Layer 2 of a small transformer language model trained on English Wikipedia (9 layers, counted from 0, width 128).
A neuron's activation on a vector x is GELU(gate . x) times (in . x), where the dot is the dot product.

Input weights of the MLP neurons that the questions are about. A number n stands for n times 0.0085.
n1 gate: -36 8 32 -10 20 -1 7 -12 -6 -5 11 2 3 20 -9 5 23 -11 -20 6 -11 -15 7 -15 -18 6 5 33 -29 36 -3 17 3 31 -9 26 10 -9 -11 14 42 -12 -27 6 -13 -17 -3 -31 18 -13 -23 -16 7 39 0 22 -33 11 36 5 52 -28 -56 6 0 -28 24 42 -5 -28 -48 -5 17 19 -3 10 -12 -4 21 0 -10 11 1 2 -11 -34 -20 -1 20 46 1 -3 15 15 -41 -19 -14 16 38 43 -32 -34 -9 2 29 -1 -8 -15 16 39 3 4 11 -25 -33 22 0 13 28 22 23 -3 -3 -20 -31 -31 51 -22
n19 gate: 6 51 -19 7 -8 14 -3 12 -1 49 -20 12 27 0 -4 -29 -7 -10 -11 22 -1 27 32 -3 15 4 -13 9 8 -16 12 10 -1 -13 43 17 -32 -4 11 -31 7 -48 23 -6 -5 33 23 17 -1 4 11 5 6 17 10 18 -8 -37 -11 -48 8 16 0 6 -47 -6 -3 -22 28 -25 -34 -26 -14 -26 -8 4 -21 7 -17 -48 27 31 -29 16 -32 -40 -8 -9 -25 -8 7 15 30 10 7 11 37 15 8 -5 -4 -20 -6 -18 -5 27 -8 -27 3 -32 13 21 -19 -2 -2 -7 18 -33 -18 7 16 42 -35 -25 -1 41 8 -6
n26 gate: 15 -34 15 10 13 1 30 -36 1 -7 23 -3 -26 -14 10 41 30 -2 -1 11 11 -13 1 4 -9 -16 -3 17 25 -50 -3 25 52 -29 -50 -4 -36 -18 -20 -24 -4 12 10 -3 4 15 18 -11 9 7 -12 -37 7 -24 -2 3 11 -11 2 -9 35 -19 -1 12 -3 19 -54 25 -36 -26 -37 33 26 45 -26 24 -2 -25 -56 -20 -1 10 17 9 28 1 -10 25 -23 -74 -16 8 6 16 18 7 -2 7 1 24 14 -12 -6 17 -1 23 -6 20 -3 20 -15 -16 -17 -14 -34 -31 -37 -34 -10 4 -5 -10 4 24 -41 -29 -18 25
n36 gate: 32 -10 8 -1 -9 34 -10 28 -7 -13 22 -32 3 28 2 -38 5 -16 -6 -4 -1 4 -12 -8 8 21 -15 6 -8 6 -31 -17 -17 15 39 -18 -3 0 -1 -4 -29 14 -17 -17 7 16 19 -19 -8 2 -46 19 -17 -6 -8 50 -35 -33 16 1 -2 26 11 55 3 47 9 -17 -22 -5 -19 48 -2 19 -4 -30 -25 55 -14 -2 -14 18 15 40 -2 -28 -5 -28 -18 -14 -3 10 -15 18 13 17 18 -26 23 44 -27 34 -46 -37 -31 23 19 -25 -15 43 1 22 1 -5 15 -8 1 -20 -48 -1 -18 22 -5 23 5 -3 -43 -2
n71 gate: -11 3 -13 28 -26 18 -2 13 -26 -17 8 9 3 -12 20 25 -6 -1 18 -7 -18 -50 -31 6 -7 -5 37 11 34 12 -24 -2 1 13 -27 41 27 -95 22 -5 -7 -25 -4 -35 -23 -26 16 -6 9 -5 -28 -30 -32 18 -5 -19 -1 4 2 37 -4 -26 15 -5 2 50 34 0 -13 -1 -35 8 -17 3 27 8 4 -1 26 10 19 -27 76 12 -10 -8 -13 -25 9 9 6 -1 23 -6 22 -7 -3 16 -10 -38 24 -5 -23 -14 12 -3 -17 -19 -6 23 -12 -3 -14 5 12 4 5 -12 -7 -3 30 -9 63 20 13 13 -13 43
n81 gate: -13 8 -33 -18 7 21 2 -1 -13 12 -11 9 -11 -17 -41 2 29 2 47 -11 -8 -31 -20 -24 4 -16 21 -18 1 6 -15 1 -11 -9 -53 24 -12 18 -25 -7 -22 -18 -20 21 15 5 -8 -15 -25 -6 -16 14 -40 -14 -13 -7 22 18 -68 20 -10 38 -10 -36 -4 -1 -38 -8 -1 -50 -23 -1 -3 22 15 24 -18 -10 7 -33 3 -56 8 -32 -37 45 42 3 1 40 26 16 10 -11 31 -3 -22 2 -10 0 29 -12 -8 7 13 -17 24 3 -9 -30 2 -25 17 -35 1 4 35 -24 40 32 3 -49 6 -14 1 13 45 -6
n86 gate: 23 -3 44 9 33 26 7 -19 6 26 -26 -17 -39 21 -22 1 42 -52 26 23 14 20 -2 42 -6 41 -2 1 -29 14 4 -10 18 -27 17 31 -27 -13 22 1 -12 24 -1 12 0 -37 -10 7 5 -13 30 18 10 6 -14 -10 -24 9 18 14 21 5 8 -14 16 1 -30 13 1 -1 -15 10 25 5 -6 -14 -41 -15 -6 -24 -16 8 -18 29 -16 1 -20 13 4 36 26 13 17 -29 5 41 19 -60 -16 7 20 -30 -28 8 11 -11 -15 -11 -19 5 0 -3 14 33 -37 26 -12 8 32 -19 19 -4 -31 3 11 8 6 -15
n177 gate: 2 -19 -8 -28 -31 -43 -2 8 0 -48 3 -28 43 33 18 12 -11 11 27 -21 -22 11 7 -5 26 -23 -4 -12 -1 -18 -13 43 6 -4 12 -25 -17 13 14 41 -28 -12 -25 -4 33 -20 8 23 3 -38 -9 -13 -41 12 8 3 -9 -30 18 -7 16 58 -21 13 18 20 -32 80 -4 -4 11 18 6 -14 28 15 20 -1 28 20 -4 -20 18 -4 -41 5 12 45 -19 -15 -3 32 -17 32 -33 -6 16 23 36 2 -58 -16 -6 33 -26 8 9 10 23 35 37 -17 -2 3 24 8 44 -8 4 20 -1 -40 0 27 10 -19 23 -16
n187 gate: 15 7 10 8 -5 19 33 25 20 16 -16 12 11 1 -13 -9 -29 17 -18 -42 -6 4 6 -22 20 11 -9 5 22 -45 21 29 19 31 40 33 -1 7 5 -18 -19 7 -8 10 -19 36 -26 -14 7 -12 6 -6 3 -5 -2 12 -1 22 1 11 23 -11 4 -2 33 -19 -8 -1 19 53 19 3 -1 4 -26 -15 -5 -13 14 5 -18 -5 -2 12 12 -23 -4 -1 3 20 -39 22 9 -21 -12 -5 -25 13 16 -2 3 -12 -50 50 45 21 -15 7 6 -6 -11 -10 -11 -12 -57 19 -71 19 25 1 -15 19 26 22 -27 -4 -8 -9
n266 gate: -30 -19 -23 -23 -54 -13 -27 1 -27 2 -8 7 -14 26 35 8 -21 26 -1 8 3 17 19 43 18 -8 -3 -10 12 -12 3 7 28 -3 -28 -6 -14 -4 31 -10 38 -14 -3 -26 57 -39 -35 2 27 4 -24 2 -14 20 22 20 16 16 -9 -20 16 19 24 31 36 20 -17 37 -46 26 -3 -28 -7 32 31 19 15 -1 31 19 -22 3 6 -7 -3 0 -1 -1 16 -1 27 23 11 -26 -52 -4 -11 -12 1 -9 -20 -15 5 43 -26 -8 10 -1 25 -23 5 7 10 10 42 3 -12 10 -17 28 -4 5 15 -35 -2 -7 -6 38
n1 in: 26 -5 13 -1 -7 -17 15 -23 -2 21 -27 5 33 -13 31 44 14 -1 16 -20 17 -21 41 -5 25 -37 -26 -6 12 16 42 7 -1 -56 7 7 -8 -18 2 -36 1 6 35 3 53 -3 -9 -22 27 -23 -44 26 -7 41 -3 0 -13 -6 1 -27 -5 -19 29 42 21 15 22 3 21 0 8 31 3 -3 27 -11 -5 23 -19 -33 -31 -47 54 -19 3 17 12 11 22 10 -6 -4 -14 24 -37 -1 -4 -17 30 21 -39 -12 -12 24 13 27 -9 9 15 -4 22 19 -1 -5 17 18 23 54 21 -22 19 3 12 20 45 -46 -8 7
n19 in: 41 30 8 -4 14 -7 6 -24 65 3 33 16 46 -14 -27 -20 11 -6 14 -12 -20 68 16 -41 -15 -11 11 30 -38 -4 22 49 -27 10 3 18 6 -46 -41 12 19 -22 26 -14 41 -7 -21 -25 1 -3 0 3 -1 18 -1 -21 -22 5 14 -15 5 4 -20 61 -16 -6 -28 6 12 -7 43 -1 -26 10 20 -12 -2 1 -15 3 17 1 -2 -23 -49 -19 -1 34 19 -14 -7 -4 -2 -12 6 -30 30 -35 14 41 14 25 -19 24 11 -20 4 -5 -39 -6 -17 0 -9 -20 -29 31 1 -14 -7 -6 -1 12 -12 -12 -31 26 6 12
n26 in: -11 10 14 -20 2 -20 3 4 -34 8 -3 -14 22 1 -15 -7 11 8 19 4 -4 -7 -3 17 -15 0 48 21 -10 5 12 -19 -11 -24 7 7 58 43 -34 10 -21 -9 -18 15 10 47 24 -10 -25 29 15 -39 25 7 18 14 24 -6 36 25 -18 -47 16 2 4 -4 -16 -25 -1 -16 -27 -20 -28 -14 30 -6 -31 -27 -9 -5 22 -34 4 11 4 -16 58 6 -12 9 -15 -37 4 -17 -11 -14 -26 8 14 22 4 7 27 8 7 38 6 -8 -12 1 -4 18 16 -4 9 -5 -1 20 8 40 -27 21 -10 -12 23 57 37 -13
n36 in: -16 12 7 -4 4 33 -31 34 -24 16 -2 -7 38 -49 -4 4 -3 10 -42 -3 7 24 -49 -3 7 -2 -13 -12 1 16 1 38 -4 -20 -20 24 4 -14 15 9 -10 -6 -15 3 3 26 -17 20 8 9 -54 8 -19 13 7 0 3 -30 14 3 12 -4 14 -3 21 -2 -6 -18 -9 8 23 -31 5 46 44 1 -24 9 -47 -23 7 7 -14 -15 -28 -40 -6 -32 -39 -27 -3 -11 -62 13 51 -37 23 -2 10 -31 8 -6 34 -28 -17 4 26 -42 -15 17 14 6 -11 41 1 -19 5 18 -10 3 13 10 -3 23 -18 18 11 10
n71 in: -12 26 -21 -6 -3 -19 34 -21 6 21 12 -17 -29 -7 -25 -23 33 33 -1 5 -2 -39 -25 -21 -20 16 -12 19 -40 -8 10 11 -17 -10 25 11 -22 -11 -8 5 -9 22 -8 -13 -24 6 0 26 -3 -50 20 -20 9 33 14 19 44 35 -35 17 -8 -49 33 -6 34 -5 -23 44 26 -2 29 -26 -43 21 -18 12 -3 -9 14 -4 -9 13 -46 1 27 -10 -6 4 -29 -13 -34 -27 46 -7 14 43 -48 -22 42 -19 0 25 -2 11 23 -2 26 16 29 -30 6 6 -3 -37 -25 -9 7 8 -29 25 -5 15 -24 7 -2 17 2 -25
n81 in: 8 -18 -37 -16 7 -9 1 -19 5 36 4 -12 0 37 10 5 39 27 -14 -14 -3 37 8 30 23 9 -20 -9 -8 2 -7 32 -17 -26 -26 -13 2 -34 -15 18 15 -7 -23 -13 -26 -37 -22 -22 5 23 -32 -13 -14 18 -41 -2 22 -12 -8 -10 -7 -14 -38 -49 21 -3 -29 8 -1 1 -25 30 5 -2 18 -18 -4 20 -21 1 4 -14 12 31 4 -2 -28 -9 57 1 62 12 -24 4 -27 -18 19 15 7 11 7 -8 20 -12 12 6 6 17 -28 15 1 11 -5 -9 8 34 22 0 25 -6 18 7 4 13 -37 -37 36 23
n86 in: 53 5 -5 -19 13 -38 -9 9 -12 5 -9 8 -15 -2 8 -5 38 -24 -2 -16 29 1 -26 25 -15 -5 -11 -1 -14 17 -28 -17 -35 -29 -24 22 -3 -11 -1 -13 22 30 16 13 4 -49 7 3 1 -7 -23 20 21 21 17 -20 -15 -27 8 32 -29 -10 39 -37 34 1 -50 16 31 9 16 -43 57 -5 -51 0 -33 -30 17 14 6 -7 15 -20 -3 13 3 -23 17 7 -11 3 16 -19 -20 30 16 -51 13 27 19 -8 -25 13 -35 0 14 -9 -12 -20 13 16 41 32 -9 20 0 -8 13 6 23 4 -35 8 -13 -5 -5 13
n177 in: -19 -10 18 4 -2 -25 25 19 37 43 -15 16 16 16 -40 -6 18 -20 14 11 -9 7 -1 3 -2 14 -9 19 12 12 -16 -4 28 17 9 13 -17 -8 -46 -34 -3 5 13 -29 18 18 -5 -3 21 -20 29 -30 6 -32 -38 -8 19 -5 17 3 32 8 -16 33 5 -4 -49 10 -30 4 61 23 -1 -4 -12 1 -18 -9 -5 5 10 -27 -45 1 -58 5 -5 -5 3 -10 1 13 57 -19 -22 16 2 21 -13 -12 -31 9 10 -2 13 -7 4 -80 -19 -10 29 0 -15 7 -25 11 21 24 15 11 12 1 44 51 6 45 34 5
n187 in: 26 41 1 -28 -3 -23 4 21 2 4 5 -27 1 -23 11 1 -4 -12 -8 -34 -8 26 20 -6 1 -13 3 4 47 12 41 -12 7 15 -28 40 20 -22 -35 12 -11 21 -31 24 -4 -21 29 13 -5 32 11 1 -18 -9 -5 17 -20 14 -9 -16 13 -23 -13 -20 11 15 -17 13 -19 -29 -24 -1 -2 -11 -5 29 -6 -17 -29 2 11 -54 10 13 -10 19 44 24 -24 -1 -40 -9 19 -14 -59 26 -10 13 21 25 -3 0 -9 20 -23 1 -26 -5 -20 23 31 -22 24 15 -31 -9 -25 -5 3 0 -19 1 6 -2 -18 -8 4 -32
n266 in: -41 -14 -8 -2 12 -3 11 10 69 -25 16 -38 26 9 -4 -13 -31 16 2 17 -17 -31 -9 -10 19 3 -5 -1 -34 41 -18 -12 8 4 5 20 2 -24 12 16 28 2 11 15 -27 -2 -27 -4 33 -26 -20 4 -21 -8 8 21 26 24 -2 14 -29 -1 -12 -49 -11 6 9 -29 29 -12 23 -3 -6 -15 7 -19 2 26 4 -21 -6 -32 4 23 7 -17 4 -18 -16 19 -5 -5 22 -2 7 41 -4 14 6 -43 -17 43 26 12 16 -18 -18 17 -20 4 22 -13 2 39 -16 -23 6 -30 10 -10 18 -19 14 -11 9 4 50 20

Each question shows a token from some text and the vector x that enters the MLP there. A number n stands for n times 0.032.

"ract": 9 7 7 -11 8 -7 1 -30 0 -13 -2 1 5 18 26 18 9 -9 7 5 36 5 8 -19 16 -12 3 -13 -5 -7 -1 27 -33 -20 1 -22 16 24 -34 2 4 8 42 20 -62 -3 -1 6 32 -31 -4 -15 -37 -10 -3 -31 3 12 -26 -6 11 19 2 30 0 -11 -5 18 7 8 -1 -15 -4 -28 48 -14 -3 -9 -36 -1 -10 -1 9 15 -11 -2 21 14 10 4 -30 22 -16 -6 -2 -6 -4 9 14 39 -1 -6 8 23 -14 -16 -4 -3 -17 11 -15 -2 5 35 -2 6 -6 -44 -25 30 8 -27 37 8 -4 27 2 -32
The neuron with the highest activation: n26

"-": -8 -11 -2 0 15 -17 12 16 -16 18 1 18 3 3 -4 -17 -7 11 -7 2 15 25 -18 3 1 -13 1 -11 11 -11 -5 -18 21 4 -3 11 2 11 -24 -6 13 -1 -39 -18 5 -28 28 -30 -18 11 19 -15 -5 16 18 4 3 -2 6 5 -40 11 5 -9 -3 -37 5 10 1 27 -3 -11 -7 -26 45 10 -2 60 -18 10 32 -7 -31 -19 1 13 -4 -19 3 12 -34 -11 -18 -12 2 2 9 -8 11 26 -7 -11 2 7 4 13 -13 -1 -20 0 -21 5 -19 9 11 10 -4 -6 15 5 -3 -31 13 -18 6 4 -44 -10
The three highest activations, in order: n71, n1, n177

"il": -3 21 5 -48 -4 -10 24 23 -15 3 -13 -13 7 -1 25 27 16 32 33 26 -40 -19 13 -1 -6 -13 11 2 1 -17 18 -17 11 -1 9 12 -13 -8 17 -11 22 -18 -8 9 33 -1 22 -36 -12 -20 -32 28 -31 -15 19 5 9 16 -1 22 16 3 -16 -54 23 6 32 12 3 -1 1 -24 -21 -4 18 15 -2 3 7 11 27 -23 -6 -34 -6 10 27 -15 5 11 -10 -17 3 -5 -4 8 -24 -2 9 13 5 6 4 50 -19 -16 6 -29 12 9 9 -24 -4 7 -8 -1 7 -18 -5 11 -25 -20 -4 0 -4 -4 -4 -5
The neuron with the highest activation: n266

" the": -31 -13 -4 36 -12 -8 -18 16 8 -5 2 -12 7 3 -3 3 -8 -35 -14 -6 -29 -12 10 -9 5 -11 1 -9 -16 -18 -20 6 -10 -31 51 9 11 29 2 -11 8 -9 -12 -12 -19 -28 18 -28 -15 9 29 -21 -3 -7 -5 -3 -11 2 -18 -21 -28 9 12 -36 -17 11 -10 -2 11 1 20 -6 -13 -8 -12 16 -4 8 23 14 -19 -12 -3 14 3 24 -11 5 6 6 -10 -39 -13 -8 0 12 35 25 -6 -16 -20 23 1 12 -10 -5 -7 -14 -6 14 1 -26 -45 15 7 10 -1 1 -26 -20 -23 -14 -9 -15 8 -4 -9 -16
The two highest activations, in order: n86, n81

" age": 16 -41 -3 -20 -24 -6 25 -14 0 -8 29 23 9 -4 11 13 -13 -20 -2 26 -24 5 24 -32 27 -11 -20 -24 -16 -7 9 12 22 -7 4 12 25 28 7 -5 -3 -19 -1 5 26 35 7 7 37 -32 23 -23 21 -3 -7 5 -39 32 2 -6 -19 -7 43 -17 -4 31 0 7 22 -24 -7 -2 -6 19 39 17 -3 12 -32 -2 23 -19 -1 -20 7 7 -4 -13 -28 -24 3 -7 5 -20 15 -20 -8 26 -39 -21 26 -4 -24 -21 -1 26 31 -16 18 -38 6 23 26 22 7 -8 -10 4 5 -24 -3 20 26 -16 -32 8 -6 -30
The two highest activations, in order: n26, n86

"O": 20 -19 11 0 2 -20 4 -22 -3 4 -6 19 1 -38 7 -6 18 4 9 3 -7 -6 18 30 -12 -12 -16 -8 6 -2 -15 -30 -13 -29 20 21 -19 8 6 3 22 3 -1 -2 26 -37 -8 -2 -12 14 -9 -4 -15 18 12 -10 -23 -6 2 17 -15 -4 20 -23 -1 2 -17 13 1 1 20 -8 14 0 -9 -27 -3 -32 19 -4 6 -8 38 7 -14 30 1 2 23 -10 -4 2 -36 4 -12 29 24 -27 -18 -6 20 -22 -4 4 -30 25 -14 32 13 -14 0 -8 28 16 -10 16 -9 21 -4 9 30 -14 -16 -8 -5 -12 5 11
The neuron with the highest activation: n86

"stit": -2 -40 -5 1 -5 -27 -22 3 16 17 8 -20 12 22 -1 8 -7 12 -14 -22 -17 8 8 18 -18 -10 -37 8 14 -22 0 0 2 -26 10 26 -25 -6 -28 -27 -10 -6 32 10 -9 22 7 -37 -5 -20 -3 -15 22 -3 3 -36 10 6 15 -41 -6 13 27 3 -23 0 -27 -9 7 22 3 -8 18 24 15 -8 -4 15 -50 -15 19 -28 21 -27 12 10 27 -12 -6 -35 -23 14 -23 19 -15 12 6 -10 -13 14 -46 35 -5 -13 -3 -5 4 -38 -14 5 19 23 13 -9 0 12 -10 -6 -11 15 25 -4 10 27 21 6 14 -28
The three highest activations, in order: n177, n36, n26

" start": 6 -7 5 -36 -19 -7 28 -15 6 11 12 -4 18 4 -3 3 14 16 13 -5 -3 4 4 -17 12 -13 -18 -3 -30 -11 -8 -1 33 10 2 -14 7 19 16 -8 36 12 16 0 5 -2 11 12 32 20 34 -16 -3 -22 7 24 -2 2 -4 -16 -17 10 -2 -26 4 -14 12 -5 11 -26 -8 21 2 -39 7 5 -1 -2 -38 -2 7 7 -36 18 5 2 3 27 -39 -29 20 1 7 -39 35 -10 9 8 25 18 -11 -24 -18 -23 -40 28 11 -5 -25 6 -6 -4 10 10 21 -26 4 32 -15 -5 8 22 -11 -24 -20 10 -17 -22
The neuron with the highest activation: n26

" (": -5 -2 -3 -16 29 -19 35 6 -2 9 5 13 -2 -13 -14 -9 13 18 45 -23 19 -25 4 2 -6 -12 -7 -1 -14 -19 12 0 13 -18 -10 13 -35 2 -4 -32 7 -2 17 -10 17 -17 6 -7 2 -26 1 -1 20 5 0 -15 -27 6 15 -28 -56 32 -12 -9 -7 15 10 -11 3 26 13 9 34 -10 -8 -5 -2 2 9 -1 -12 22 0 31 -14 5 -28 7 6 -6 -21 -27 14 -10 -22 -5 6 -2 36 6 -13 22 4 38 17 -9 5 12 -5 -30 -1 -10 8 10 -4 30 -9 28 -7 8 -32 14 28 -16 -3 -9 -62 -3
The two highest activations, in order: n86, n36